Layer 20 of a small transformer language model trained on English Wikipedia (23 layers, counted from 0, width 64).
A neuron's activation on a vector x is SiLU(gate . x) times (in . x), where the dot is the dot product.
The model reads these tokens: "," " elected" " post" "-" "W" "ater" "g" "ate" "." " As" " a" " result" "," " the" " sch" "ism" "s" " we" "aken" "ed" " St" "ans" "bury" "'s" " position" "." "\n" "\n" "Over" " the" " next" " year"

The vector x that enters this layer's MLP at each token. A number n stands for (n - 500) times 0.008.
0 ",": 418 235 639 381 473 334 606 405 563 462 431 493 577 604 492 523 633 460 349 304 504 539 531 276 319 467 134 660 701 436 764 476 523 388 380 558 529 628 569 531 530 527 249 697 385 447 597 580 567 332 574 474 386 493 672 553 493 526 499 397 293 386 608 360
1 " elected": 499 463 562 375 653 429 598 489 427 517 409 733 450 622 521 490 592 334 553 130 514 296 476 283 519 400 345 351 669 388 713 527 454 565 536 553 523 348 705 442 271 263 681 547 360 361 437 574 416 459 514 300 530 525 653 594 590 717 460 457 439 627 398 554
2 " post": 541 372 519 402 371 378 684 546 556 571 494 720 647 439 494 590 476 403 475 269 546 493 321 351 332 459 534 620 495 533 710 563 263 443 575 682 580 205 673 332 449 449 497 460 393 339 465 536 500 369 402 419 536 271 503 450 563 632 689 596 561 855 372 509
3 "-": 548 387 640 547 466 408 670 458 464 653 457 475 538 410 456 706 620 435 658 336 791 428 436 414 468 414 767 617 431 634 719 467 291 498 509 792 655 422 630 295 364 449 399 392 417 388 591 689 517 529 430 529 424 357 691 569 543 468 711 642 628 634 523 442
4 "W": 534 537 609 354 406 416 623 512 455 509 472 466 708 524 584 539 743 299 428 446 848 337 632 380 715 658 742 482 401 382 476 509 504 547 536 584 505 263 629 411 433 429 471 405 604 583 573 668 628 629 208 325 587 494 402 253 628 527 473 651 496 554 513 554
5 "ater": 619 392 377 573 318 392 671 645 557 481 583 598 595 390 510 683 911 302 599 424 616 370 461 571 552 312 436 580 477 563 635 564 350 478 547 596 454 369 764 291 488 370 633 482 219 546 496 692 490 333 560 395 586 432 332 533 380 583 577 541 528 577 415 527
6 "g": 407 455 457 341 404 565 404 594 498 394 441 524 487 300 639 488 614 521 670 593 683 611 254 628 794 554 724 530 490 753 773 538 403 441 445 277 544 377 565 369 461 292 428 465 477 543 483 477 487 361 379 575 492 527 361 518 493 747 643 449 748 579 642 599
7 "ate": 438 374 497 544 538 351 601 763 546 375 440 572 321 586 611 470 821 419 542 283 611 415 400 458 387 589 94 339 479 329 752 438 424 494 731 535 503 400 640 393 397 302 646 440 325 438 424 519 444 440 535 494 658 480 508 523 548 547 438 525 545 653 611 474
8 ".": 642 467 662 501 365 324 314 471 391 475 401 492 531 489 604 504 355 466 416 590 703 428 462 271 470 609 111 649 497 417 713 491 454 541 525 755 595 481 675 305 485 385 510 418 525 465 500 663 431 518 367 330 470 510 698 770 481 797 511 466 513 551 559 488
9 " As": 563 382 502 574 617 431 486 454 459 522 332 823 563 496 413 722 789 395 333 451 521 312 321 315 618 291 295 543 428 411 636 541 506 492 423 609 542 446 658 617 553 513 489 769 506 661 740 642 571 260 416 492 548 529 531 529 601 589 553 544 473 743 483 505
10 " a": 385 582 602 496 612 467 417 466 457 563 522 523 470 705 532 392 705 393 448 364 659 359 332 356 456 432 380 554 419 471 551 441 381 562 694 625 520 519 687 554 342 283 590 843 371 306 488 691 379 489 260 465 759 718 336 521 390 427 521 445 375 620 384 502
11 " result": 444 635 388 587 619 477 527 482 479 357 423 662 460 705 501 741 629 382 421 387 602 256 688 628 425 627 396 464 260 433 759 633 394 319 732 321 559 497 640 453 598 430 395 653 419 469 520 529 603 280 419 446 418 590 428 514 655 734 502 406 669 627 532 465
12 ",": 395 538 565 513 483 315 312 515 561 331 417 621 557 572 556 574 658 418 290 346 452 353 536 307 477 619 118 759 557 526 662 477 534 458 521 726 423 476 595 575 580 321 365 589 439 417 645 672 636 261 405 402 369 539 614 518 529 748 407 551 558 604 427 534
13 " the": 352 618 531 607 778 444 371 713 408 435 590 342 602 547 485 477 566 352 441 455 771 412 398 310 436 460 240 464 376 605 600 553 533 505 608 622 649 435 359 528 546 417 610 735 179 418 463 471 417 337 302 550 691 518 550 516 495 563 486 452 331 667 321 439
14 " sch": 519 549 339 571 539 756 242 517 506 368 648 330 645 539 529 495 449 533 457 615 535 597 350 680 466 555 775 569 471 419 640 474 490 717 528 473 493 472 616 286 518 311 453 479 397 434 341 513 576 322 347 497 727 533 722 211 507 532 653 515 300 643 626 595
15 "ism": 589 22 458 502 548 538 392 583 429 558 562 622 571 657 507 455 609 293 373 509 580 439 400 662 536 537 547 552 317 342 546 508 430 500 699 340 489 356 450 302 524 382 411 428 406 535 511 473 665 333 363 386 658 560 582 577 470 460 544 618 678 840 671 485
16 "s": 598 236 462 480 683 560 597 565 382 434 386 546 461 561 501 301 927 341 407 609 563 474 288 601 587 585 318 620 485 347 535 387 431 431 700 306 431 425 429 398 572 415 535 637 488 501 456 479 723 415 435 416 652 538 463 601 598 587 683 569 702 664 660 459
17 " we": 542 513 406 325 849 433 558 346 571 326 494 389 347 439 453 357 687 494 597 480 521 694 442 446 663 669 589 668 532 322 478 574 507 524 705 450 481 326 427 475 485 352 528 607 373 425 604 479 908 550 426 494 495 361 496 594 611 608 756 530 671 540 627 505
18 "aken": 546 229 335 552 455 315 606 538 509 347 320 524 296 611 543 437 734 517 305 285 252 555 526 367 296 406 322 402 561 642 602 398 446 627 637 690 377 356 485 493 438 430 500 525 484 509 490 488 726 475 366 338 472 595 429 470 385 638 689 537 453 570 737 580
19 "ed": 445 290 363 604 647 420 597 466 602 355 340 513 296 539 538 469 841 397 388 350 274 348 589 523 406 440 269 411 702 426 728 398 456 579 701 537 307 388 466 429 372 438 470 605 373 482 453 458 634 395 435 398 414 550 493 594 324 563 571 525 386 711 636 632
20 " St": 372 609 340 436 636 474 479 467 758 527 576 450 711 542 581 615 435 684 422 584 557 364 589 673 746 551 514 481 666 651 620 547 633 629 500 484 489 295 596 203 421 540 360 323 511 435 485 565 418 589 165 494 631 343 505 342 575 728 568 555 396 513 658 539
21 "ans": 565 61 400 470 542 453 435 631 489 308 348 541 371 610 606 436 711 487 424 650 583 662 354 625 492 471 306 573 527 504 462 448 458 595 777 422 448 396 472 470 451 473 558 495 353 520 415 527 463 637 540 462 569 422 394 408 652 650 569 683 734 703 792 424
22 "bury": 531 89 268 463 464 424 290 624 460 319 552 501 328 540 613 371 783 496 555 501 527 553 415 469 462 426 199 407 488 515 655 469 536 508 705 440 330 398 398 390 440 458 601 409 260 386 581 594 308 529 513 457 639 528 499 568 566 353 450 569 509 673 679 423
23 "'s": 481 350 405 542 678 513 373 647 483 494 555 418 369 423 535 460 781 312 488 509 640 378 405 448 582 584 220 293 553 644 478 573 392 544 864 570 564 441 483 461 394 429 590 692 181 391 524 482 519 466 431 606 592 547 543 592 445 424 406 557 230 750 456 449
24 " position": 520 352 393 438 441 530 624 524 287 416 506 471 491 596 553 390 741 430 264 251 419 353 468 547 524 627 381 594 462 633 593 604 272 282 619 346 358 327 534 428 507 402 440 484 289 280 441 472 648 392 554 472 552 628 502 504 662 529 626 614 608 861 607 433
25 ".": 619 474 628 468 510 315 310 394 398 476 376 454 431 543 620 468 397 568 424 686 612 432 391 317 540 678 70 647 486 418 721 451 475 519 533 740 489 483 576 312 406 446 440 431 522 484 450 616 483 505 363 233 456 532 634 770 487 800 499 500 496 545 567 486
26 "\n": 590 682 533 395 427 423 500 275 380 464 397 355 280 457 510 582 413 493 524 564 547 393 332 280 442 639 520 623 234 449 649 428 610 357 662 680 454 414 495 308 433 570 459 433 580 505 654 557 534 535 303 297 454 302 661 288 397 656 490 678 660 587 422 275
27 "\n": 617 724 470 560 460 531 525 515 357 420 527 275 270 470 514 622 518 503 396 573 567 388 592 333 488 571 464 628 429 442 612 297 515 372 581 662 549 527 407 381 683 560 564 300 567 512 644 637 622 538 387 108 477 288 719 532 396 528 590 589 667 725 407 314
28 "Over": 436 375 473 563 427 391 603 530 655 310 361 577 526 442 417 626 807 398 508 519 520 354 403 501 749 243 362 515 517 656 348 151 441 424 427 590 575 461 664 395 297 501 495 507 500 358 542 639 745 378 433 545 463 429 449 522 564 636 701 664 423 596 324 438
29 " the": 371 612 509 525 745 413 452 518 361 276 497 363 656 524 515 498 705 439 633 561 761 459 508 392 508 341 400 498 542 803 417 432 386 447 708 380 576 509 384 486 463 645 512 623 207 397 577 432 492 321 325 646 581 423 522 564 489 652 546 474 199 666 440 401
30 " next": 342 485 420 562 677 482 493 484 545 385 458 438 425 582 422 578 565 423 650 628 694 362 632 364 488 320 486 415 573 809 448 499 330 313 746 420 550 504 480 539 409 592 464 627 322 191 471 617 453 365 352 521 576 482 273 560 482 489 607 567 345 765 317 290
31 " year": 490 503 512 495 407 405 470 426 485 335 397 600 366 729 521 625 834 482 448 485 638 362 573 537 759 530 234 565 506 675 513 345 330 301 578 359 513 483 620 498 454 589 420 473 276 440 581 536 714 178 457 512 411 588 512 417 589 709 497 463 538 645 325 375

Each question shows the input weights of one neuron of the MLP. A number n stands for (n - 500) times 0.001.

n162 gate: 539 733 685 208 267 481 349 557 514 555 483 481 698 607 851 337 552 642 343 525 431 570 437 482 400 338 581 472 366 455 426 604 595 466 343 593 663 564 506 710 255 571 402 562 411 537 423 559 703 669 591 639 681 505 372 480 473 584 650 469 602 611 481 727
n162 in: 643 446 508 629 580 633 488 461 556 786 565 673 234 389 148 682 394 483 532 394 560 445 585 696 439 413 429 498 634 595 547 470 600 568 543 435 257 559 548 343 666 434 489 549 664 633 507 553 432 293 475 418 507 493 575 760 749 402 362 414 422 358 601 223
On which token does it fire most, and how strongly? 29 " the", at about 0.31

n5 gate: 576 746 731 485 524 622 571 388 605 307 582 745 361 636 412 583 485 698 478 598 832 352 606 418 338 325 478 695 512 570 259 260 325 568 595 445 496 544 602 691 395 674 469 596 299 672 623 403 731 243 502 554 316 529 506 388 474 390 492 511 398 399 271 769
n5 in: 611 594 565 532 598 684 428 402 447 277 328 577 322 454 266 652 290 571 561 565 543 445 587 378 614 436 497 603 504 356 397 526 489 407 407 404 508 532 369 661 383 542 212 693 199 373 570 130 608 448 285 643 279 512 419 487 552 750 366 279 497 617 360 480
Its three highest activations, in order, are on tokens 31 " year", 29 " the", 30 " next"

n156 gate: 638 434 421 603 236 390 379 451 609 542 663 699 272 549 460 462 564 647 658 439 487 520 580 334 576 322 415 426 838 581 439 422 644 288 423 687 564 555 554 617 363 409 590 603 691 625 469 310 488 474 254 283 484 509 648 463 628 447 443 480 297 364 599 491
n156 in: 457 422 457 553 415 567 577 537 563 639 335 780 386 585 563 297 570 570 140 579 522 548 500 570 483 326 623 308 255 538 505 537 752 392 350 613 626 501 552 441 420 546 612 644 280 478 459 262 405 614 417 363 337 709 554 361 238 557 685 701 406 506 517 554
It fires most on token 18 "aken"

n8 gate: 320 353 387 273 513 311 592 661 569 624 665 473 396 362 353 413 432 644 573 452 312 431 643 392 388 408 561 383 465 634 526 460 490 540 365 422 584 586 251 671 577 711 390 526 483 560 657 424 585 653 824 484 320 620 487 780 399 559 562 361 646 372 598 334
n8 in: 464 359 514 272 545 426 439 612 600 344 518 433 556 548 526 527 523 779 434 390 225 484 692 408 559 301 461 419 755 654 419 237 549 398 591 677 653 503 427 583 446 621 435 478 373 394 516 480 452 530 714 442 422 515 514 536 287 391 530 353 542 409 476 251
It fires most on token 0 ","

n15 gate: 293 493 456 359 565 364 577 636 392 487 649 446 204 376 521 291 391 476 689 431 584 597 487 448 259 414 400 313 587 426 305 521 563 651 516 551 499 360 553 611 610 386 491 352 538 744 422 120 466 503 369 556 349 388 568 667 555 579 509 370 285 524 548 611
n15 in: 677 406 477 453 412 308 429 659 435 508 515 381 324 454 270 554 562 589 499 306 422 383 462 517 508 479 532 552 440 496 619 673 435 432 593 218 820 670 581 488 470 384 661 491 220 375 658 229 464 267 677 490 437 322 451 474 399 419 479 528 438 676 597 572
On which two tokens does it fire most, strongest first? 7 "ate", 23 "'s"

n170 gate: 644 513 674 722 628 209 404 484 626 454 588 673 485 265 533 596 593 577 493 633 481 387 387 318 666 873 639 758 620 716 515 608 558 469 359 376 668 668 355 777 319 469 397 427 602 400 399 558 687 403 382 290 440 482 711 707 475 519 638 545 524 509 397 288
n170 in: 610 444 597 381 494 430 392 360 683 602 426 596 343 431 415 628 489 560 613 559 584 739 248 237 477 719 477 524 248 514 564 328 549 675 355 415 401 447 446 295 361 381 343 389 534 481 446 473 668 358 511 324 441 580 493 306 593 608 331 361 304 157 390 221
Its three highest activations, in order, are on tokens 25 ".", 26 "\n", 8 "."

n33 gate: 454 671 617 299 601 517 600 505 249 416 319 434 132 503 325 559 508 491 591 518 607 507 517 399 187 528 535 447 445 494 396 629 547 555 456 488 464 736 336 379 749 657 144 570 592 558 430 580 614 313 401 450 528 534 464 420 484 580 624 515 540 331 517 487
n33 in: 454 491 416 589 634 547 638 442 624 509 576 565 346 529 229 632 388 357 635 517 454 379 693 747 457 565 534 374 497 698 478 333 354 575 362 467 580 436 558 351 608 515 661 284 562 524 416 412 363 671 451 523 350 606 705 346 510 320 440 572 780 313 257 418
On which token does it fire most, and how strongly? 27 "\n", at about 0.81

n140 gate: 449 368 515 548 419 464 297 506 519 592 422 412 653 622 565 495 572 519 535 425 784 575 369 253 427 429 350 462 779 363 390 472 512 794 296 532 531 376 416 524 228 540 404 394 566 577 639 282 621 630 610 404 271 422 520 533 462 370 604 366 354 339 470 377
n140 in: 432 623 518 442 578 370 368 519 590 421 503 645 533 396 590 507 617 574 621 439 684 689 469 640 296 458 411 570 639 627 469 673 337 420 689 308 722 467 666 481 314 345 282 568 443 444 355 485 377 297 501 492 505 640 457 468 479 577 451 331 737 546 608 499
On which token does it fire most, and how strongly? 0 ",", at about 1.4

n3 gate: 599 484 591 419 766 431 561 412 566 479 409 405 538 541 351 591 455 535 548 491 461 626 585 539 595 517 436 634 558 623 585 667 332 710 600 615 645 484 476 669 730 400 506 224 573 650 562 339 623 496 434 483 606 309 638 487 474 217 603 758 160 336 498 651
n3 in: 633 414 367 459 550 407 453 524 471 402 409 657 471 569 523 572 766 512 388 669 624 394 607 656 426 299 505 478 348 492 322 592 510 523 524 565 637 510 672 441 519 662 376 492 396 412 371 611 638 518 309 479 579 585 372 352 494 521 586 702 387 579 572 539
On which token does it fire most, and how strongly? 20 " St", at about 0.92

n178 gate: 499 486 568 406 561 476 321 595 495 670 486 410 366 469 630 403 454 780 581 297 537 647 483 653 454 622 466 392 684 798 458 663 684 533 419 439 563 369 578 793 471 454 605 382 394 388 523 712 424 863 700 578 409 566 610 660 697 497 558 321 378 632 597 625
n178 in: 645 471 615 398 588 490 448 398 634 401 453 537 733 555 624 440 611 299 398 485 606 537 733 462 382 458 646 542 538 555 442 398 324 455 738 526 381 523 350 323 286 418 700 612 300 295 496 492 315 605 488 608 315 394 566 610 503 278 453 620 566 624 409 434
On which two tokens does it fire most, strongest first? 22 "bury", 23 "'s"

n186 gate: 571 507 581 417 640 411 575 426 525 454 447 335 800 488 657 351 411 380 685 624 477 469 560 527 675 510 661 653 664 561 751 445 416 596 444 750 535 517 483 490 590 265 475 625 201 437 532 591 618 414 541 426 488 425 524 743 685 475 603 609 356 540 572 385
n186 in: 715 699 349 490 544 348 503 406 593 389 542 461 592 426 583 408 584 418 608 531 484 571 386 410 757 600 483 583 530 429 714 595 535 388 572 677 452 623 300 682 550 499 514 678 529 612 342 612 398 419 569 638 317 562 472 468 410 523 414 447 305 741 535 589
It fires most on token 17 " we"

n155 gate: 338 648 369 447 376 553 367 534 390 332 666 486 344 412 667 567 534 485 440 684 493 584 336 400 456 744 482 455 437 625 802 495 485 519 519 375 599 662 528 511 550 653 485 403 348 483 563 705 414 507 404 351 340 722 435 501 464 401 576 270 518 667 754 524
n155 in: 580 355 296 455 535 655 365 366 456 415 350 441 738 568 366 458 525 481 432 378 584 472 327 581 551 443 302 564 508 413 410 609 573 404 770 617 400 508 530 677 449 488 482 546 733 628 519 508 416 373 482 550 583 327 569 399 814 350 429 492 374 470 480 613
On which two tokens does it fire most, strongest first? 22 "bury", 14 " sch"

n69 gate: 492 674 470 410 453 519 660 380 625 366 642 635 721 387 727 722 291 290 294 345 604 669 236 504 674 780 613 510 252 492 310 289 423 446 551 309 598 470 496 319 537 605 494 517 517 473 343 485 631 760 266 483 278 435 381 429 537 523 339 554 428 361 310 584
n69 in: 578 617 544 421 487 292 373 486 328 609 549 650 428 524 595 666 498 420 454 684 546 614 396 715 511 392 734 723 452 534 553 478 204 418 298 587 388 446 602 696 405 761 687 568 505 578 557 421 614 494 264 508 444 546 650 444 499 466 581 342 593 294 619 559
It fires most on token 4 "W"

n82 gate: 656 537 515 563 600 628 501 507 292 376 614 636 376 446 490 380 397 267 587 361 383 451 551 538 336 566 324 517 532 479 439 558 862 482 712 515 464 511 685 604 540 304 528 457 651 442 259 318 577 645 593 598 703 410 589 470 474 399 456 419 524 293 628 539
n82 in: 329 413 679 559 628 415 603 597 320 553 704 490 434 460 378 698 468 840 384 498 532 505 325 404 376 459 219 556 699 692 502 424 304 594 680 637 622 375 588 421 635 541 505 299 437 436 684 473 473 662 668 320 363 509 315 584 487 322 481 659 564 619 462 573
It fires most on token 7 "ate"

n44 gate: 584 542 447 385 451 263 401 545 502 582 395 343 541 539 669 347 384 538 535 609 435 479 341 643 654 360 322 687 394 498 600 516 458 482 299 744 262 670 561 662 705 380 556 575 707 605 459 623 591 257 426 450 472 741 420 575 263 485 319 537 671 796 530 645
n44 in: 636 503 587 675 881 580 446 475 418 666 378 477 463 444 319 547 505 480 366 491 279 270 482 648 474 430 432 569 493 461 540 332 667 360 245 420 614 485 530 517 444 554 702 636 474 683 672 505 601 580 333 363 399 537 564 606 598 712 638 544 262 539 514 476
Its three highest activations, in order, are on tokens 9 " As", 25 ".", 12 ","

n121 gate: 390 536 307 530 366 684 375 423 407 496 290 468 363 599 345 434 440 631 319 544 441 720 620 435 627 545 463 429 239 358 490 590 277 356 602 754 636 535 507 529 585 578 452 321 534 323 375 501 463 437 420 638 693 405 501 508 707 561 382 463 594 454 489 698
n121 in: 385 447 486 329 511 338 371 534 531 562 457 546 485 387 568 382 562 516 389 386 423 520 344 555 435 475 438 537 699 416 545 405 480 542 579 558 593 357 477 420 597 261 645 408 360 373 639 707 594 545 302 578 311 741 371 299 649 261 742 617 450 451 625 324
Its three highest activations, in order, are on tokens 24 " position", 14 " sch", 21 "ans"

n112 gate: 492 428 457 485 742 565 436 482 260 302 582 493 717 387 364 534 292 560 441 559 825 759 604 439 421 515 684 314 726 600 431 551 570 400 614 513 627 571 279 476 511 446 410 634 473 662 457 376 446 648 512 699 436 463 557 748 469 438 547 640 514 705 697 456
n112 in: 565 559 704 568 241 561 214 419 606 602 573 400 203 552 408 466 566 350 295 281 601 413 584 607 390 593 259 427 445 549 437 484 556 428 853 503 539 545 530 376 444 511 592 357 523 657 470 348 551 504 298 536 695 675 548 400 360 767 511 532 297 358 510 679
It fires most on token 23 "'s"

n24 gate: 618 483 451 366 772 653 431 604 358 490 509 290 323 550 416 714 490 539 721 729 455 742 482 568 460 640 585 540 677 522 481 528 457 442 667 418 571 563 503 279 538 422 714 509 360 425 696 549 438 293 480 634 714 485 629 840 210 324 399 428 287 487 193 557
n24 in: 231 438 663 614 498 648 584 555 393 453 516 423 486 488 303 351 345 400 490 569 718 618 193 367 499 404 539 539 323 440 481 602 643 419 405 468 547 487 418 632 327 348 423 675 639 429 334 615 363 530 545 397 560 312 520 662 678 361 467 487 457 268 510 264
On which token does it fire most, and how strongly? 13 " the", at about 2.4

n108 gate: 535 525 344 702 530 521 545 612 309 396 514 571 538 623 256 370 552 348 475 354 254 384 629 349 563 568 341 706 241 484 489 726 595 373 430 514 563 718 507 459 427 584 740 386 637 607 571 625 682 489 590 563 341 410 449 325 627 536 632 332 494 397 503 532
n108 in: 634 490 592 707 539 349 566 494 559 442 581 535 563 644 542 279 510 407 372 332 411 509 581 653 458 766 572 549 584 497 659 561 454 425 490 364 364 661 570 572 508 596 614 241 745 343 472 458 375 426 700 241 477 363 415 513 614 432 405 603 351 725 539 636
On which token does it fire most, and how strongly? 24 " position", at about 0.99

n101 gate: 427 360 482 594 421 441 332 503 537 534 683 453 636 556 438 509 388 700 524 416 539 589 420 455 387 493 554 608 678 401 647 309 492 478 584 618 634 423 858 473 733 527 729 434 496 523 496 543 507 476 378 624 554 164 569 375 628 350 396 529 421 579 461 506
n101 in: 444 337 524 641 622 555 179 423 553 533 678 643 626 554 637 554 378 583 383 320 474 475 489 441 418 490 526 625 559 324 376 348 415 523 476 492 444 393 598 453 453 496 807 538 723 560 625 679 451 458 380 717 476 348 450 441 546 485 501 312 581 464 611 490
Its three highest activations, in order, are on tokens 14 " sch", 2 " post", 20 " St"

n97 gate: 369 591 407 649 388 627 495 365 268 473 488 554 463 477 473 651 643 559 477 450 363 391 439 544 575 674 482 533 427 596 722 362 374 510 315 533 453 588 234 370 495 347 574 404 468 334 411 527 422 531 597 384 624 578 487 568 570 378 529 418 781 770 508 477
n97 in: 315 485 394 726 503 596 374 558 656 354 237 530 497 496 508 807 542 527 595 512 711 662 656 411 492 492 608 439 602 542 430 415 369 459 370 504 350 294 575 288 546 572 476 557 387 361 469 577 323 630 607 570 549 565 527 592 430 600 525 342 412 610 353 650
It fires most on token 6 "g"

n172 gate: 602 543 509 442 452 285 474 639 339 474 442 484 516 502 494 666 427 426 455 563 444 723 481 655 519 549 423 341 408 570 351 498 545 577 483 405 590 420 558 412 559 529 321 335 716 378 611 468 458 706 309 478 458 382 366 229 460 363 360 359 255 569 607 346
n172 in: 603 485 559 489 586 532 545 565 552 657 417 362 710 456 315 365 500 753 478 501 452 443 393 423 556 369 439 545 518 493 364 399 270 556 631 614 517 410 552 507 639 354 428 556 386 654 521 533 378 584 508 290 494 426 707 652 561 349 600 483 502 382 505 512
Its three highest activations, in order, are on tokens 11 " result", 31 " year", 6 "g"

n139 gate: 606 503 622 716 694 557 695 591 607 304 664 310 377 346 491 617 547 512 506 513 496 460 284 534 375 242 438 566 139 399 545 429 396 579 506 525 407 638 205 383 422 708 624 648 538 686 683 536 812 517 303 651 515 575 492 469 471 329 434 436 464 523 341 392
n139 in: 366 581 492 666 448 589 570 467 501 637 551 434 600 517 195 564 575 477 454 615 719 577 446 499 285 211 694 529 216 335 683 459 400 510 496 464 552 581 241 319 480 379 568 454 403 618 683 630 539 423 501 652 578 349 527 451 519 465 407 275 291 708 451 373
It fires most on token 13 " the"

n163 gate: 588 546 485 527 822 395 518 460 703 398 693 313 549 683 321 574 485 354 787 262 541 448 451 403 346 443 703 450 493 747 477 629 484 359 599 573 663 314 456 629 484 549 739 573 554 314 354 672 527 601 363 496 630 610 447 554 454 634 387 376 644 619 450 597
n163 in: 510 291 581 645 607 625 383 357 516 325 446 471 568 452 330 408 422 726 396 451 497 361 397 434 516 419 519 593 543 585 680 472 500 499 294 441 649 379 643 387 573 520 580 397 500 496 392 486 488 517 407 489 354 565 457 651 638 594 394 199 508 632 306 517
Its three highest activations, in order, are on tokens 1 " elected", 13 " the", 2 " post"

n129 gate: 255 561 407 343 472 750 499 355 469 501 539 490 376 516 334 663 447 448 529 444 480 475 279 563 345 451 564 403 374 689 679 506 389 425 824 484 504 802 601 563 374 707 758 663 335 434 418 310 550 615 522 660 475 566 378 631 732 488 669 356 450 492 552 632
n129 in: 372 290 495 510 520 251 639 553 620 620 646 559 236 438 561 281 481 414 551 476 570 581 666 423 553 446 636 623 407 406 482 502 594 386 662 561 368 372 233 469 487 496 295 471 564 597 654 506 252 643 457 609 394 635 683 588 521 632 728 493 427 376 640 545
It fires most on token 17 " we"

n165 gate: 411 291 496 464 826 771 487 557 534 481 717 589 711 565 648 701 464 394 575 540 441 400 445 328 504 551 689 422 403 450 409 562 580 226 293 464 454 423 731 588 535 468 606 315 749 461 427 561 683 393 366 400 852 469 592 534 186 568 433 403 651 455 410 339
n165 in: 387 614 551 548 287 211 374 551 431 509 421 635 592 673 598 546 731 565 327 567 305 654 447 605 391 310 402 564 427 426 395 468 479 574 378 349 743 604 642 727 570 516 416 361 378 560 736 402 537 522 568 511 467 547 384 164 408 661 544 611 777 345 619 551
It fires most on token 23 "'s"

n74 gate: 453 442 678 571 481 346 514 500 504 569 397 493 261 297 558 357 307 596 339 221 303 411 502 499 339 541 594 542 586 604 498 579 526 646 341 280 401 464 532 558 431 338 672 586 430 586 403 561 895 428 600 620 476 585 392 621 461 495 550 784 551 363 618 573
n74 in: 299 407 692 426 595 249 747 313 512 521 322 356 360 526 544 398 453 506 204 245 308 436 538 434 179 614 538 525 640 400 666 401 591 410 614 378 630 302 505 455 495 261 477 559 677 519 283 487 783 447 530 494 555 597 460 494 465 545 766 452 439 469 430 548
On which two tokens does it fire most, strongest first? 18 "aken", 19 "ed"

n90 gate: 432 551 331 543 557 260 351 441 538 262 749 439 512 522 398 455 577 511 525 697 597 672 308 407 560 490 608 335 501 485 588 571 732 337 352 536 320 335 509 631 540 405 421 596 498 438 362 605 402 617 316 592 483 530 499 507 530 347 417 609 380 397 564 273
n90 in: 618 564 495 426 467 725 483 729 715 413 705 703 503 357 642 588 448 701 642 559 644 537 435 517 477 688 612 513 604 423 393 461 536 479 520 567 509 462 631 514 324 658 648 457 304 723 419 567 537 405 410 463 489 667 509 343 492 521 487 516 403 324 435 351
On which two tokens does it fire most, strongest first? 14 " sch", 20 " St"

n23 gate: 570 544 401 509 506 579 406 821 439 417 627 502 546 268 596 582 542 559 670 529 331 512 539 473 593 617 218 603 514 388 529 309 675 534 366 723 519 455 576 550 790 514 835 437 462 279 710 296 480 432 604 624 262 620 442 503 529 404 595 420 542 229 279 526
n23 in: 676 506 546 431 456 396 665 502 618 424 594 382 436 282 513 590 747 341 502 423 499 658 670 635 391 600 595 386 522 484 542 439 802 618 419 721 483 477 563 350 442 520 487 553 469 259 611 316 318 343 351 626 470 301 488 488 507 424 566 219 732 334 332 475
It fires most on token 5 "ater"

n181 gate: 639 620 688 657 428 508 589 400 551 598 413 414 631 319 398 381 723 222 522 262 598 259 592 288 506 652 428 650 508 646 579 553 625 531 490 661 558 597 290 446 504 560 433 415 492 341 339 525 586 455 201 658 512 702 694 559 425 470 732 500 544 477 659 384
n181 in: 364 636 730 320 420 224 315 514 439 685 384 442 624 578 633 547 690 459 495 580 568 574 434 383 508 532 805 424 300 649 627 503 404 442 380 630 634 571 441 316 513 397 456 616 763 319 453 557 598 330 347 614 360 552 561 433 552 284 481 519 546 347 659 415
It fires most on token 3 "-"

n17 gate: 659 575 504 538 445 552 268 618 501 679 705 626 689 394 697 473 438 521 595 603 475 305 363 537 696 435 576 632 210 627 599 733 394 489 654 302 131 500 471 401 496 749 732 545 531 616 467 521 444 555 329 418 301 320 327 648 506 385 483 342 775 497 585 430
n17 in: 397 486 600 439 500 758 562 647 594 520 478 787 316 512 382 713 349 456 614 609 470 617 556 533 353 447 494 590 629 372 672 505 411 542 589 295 282 330 548 282 480 457 278 574 617 388 305 363 700 337 434 299 307 593 745 589 436 472 271 314 660 537 522 345
On which token does it fire most, and how strongly? 15 "ism", at about 2

n68 gate: 717 686 507 467 663 231 396 565 472 372 408 562 464 665 465 242 439 566 695 364 639 451 809 515 589 543 456 703 407 488 430 643 576 574 623 499 652 604 349 623 499 548 769 342 541 484 734 623 499 693 765 608 462 468 363 364 456 277 544 385 305 486 644 411
n68 in: 475 539 663 819 489 391 702 243 424 285 437 723 501 445 571 422 519 590 504 551 400 662 285 517 583 387 489 639 528 570 618 450 300 725 596 555 673 379 468 365 386 623 177 471 651 484 685 343 510 537 322 498 674 359 679 394 403 380 392 448 415 391 195 457
It fires most on token 29 " the"

n92 gate: 408 356 279 503 477 289 489 249 545 540 506 441 522 522 337 642 663 430 363 459 595 631 482 446 569 591 411 551 262 614 538 394 389 527 424 542 447 364 560 413 653 592 395 311 525 390 578 527 480 672 405 596 499 380 545 411 649 391 653 371 280 509 367 376
n92 in: 586 424 526 321 652 656 491 462 402 320 416 340 422 483 444 538 379 384 488 590 556 587 321 605 484 413 534 401 585 380 533 403 330 444 395 536 553 589 609 494 536 445 387 634 364 600 380 725 283 413 351 425 451 334 489 515 410 628 593 785 507 611 595 481
On which token does it fire most, and how strongly? 3 "-", at about 1.9

n85 gate: 488 439 278 459 336 608 397 904 500 531 621 558 635 563 623 560 371 463 519 502 626 704 378 394 482 618 574 828 614 385 491 459 398 590 359 575 201 550 538 550 546 690 325 647 499 481 591 416 406 657 377 550 475 570 534 216 431 482 541 360 600 619 421 374
n85 in: 451 336 392 282 495 447 427 665 256 607 291 534 350 811 513 388 392 566 543 451 643 729 602 410 653 531 386 461 618 568 265 486 363 696 439 559 490 594 579 330 632 489 230 580 354 558 560 513 427 559 588 675 549 733 498 297 449 648 691 647 394 508 424 405
On which two tokens does it fire most, strongest first? 21 "ans", 14 " sch"

n7 gate: 561 452 465 348 624 750 393 649 425 560 332 573 317 636 473 318 376 406 517 338 309 262 786 442 505 511 500 361 647 483 340 356 582 626 397 734 669 484 477 502 462 358 521 472 437 336 534 376 585 507 521 487 291 628 561 882 405 584 604 594 397 568 500 597
n7 in: 415 389 634 582 555 676 457 460 562 534 440 531 428 608 373 487 472 451 327 569 491 394 783 701 379 622 572 527 578 518 597 532 584 749 506 546 456 413 407 555 484 602 641 423 401 303 570 485 548 310 362 604 504 674 458 742 553 451 850 671 365 603 612 430
Its three highest activations, in order, are on tokens 19 "ed", 18 "aken", 23 "'s"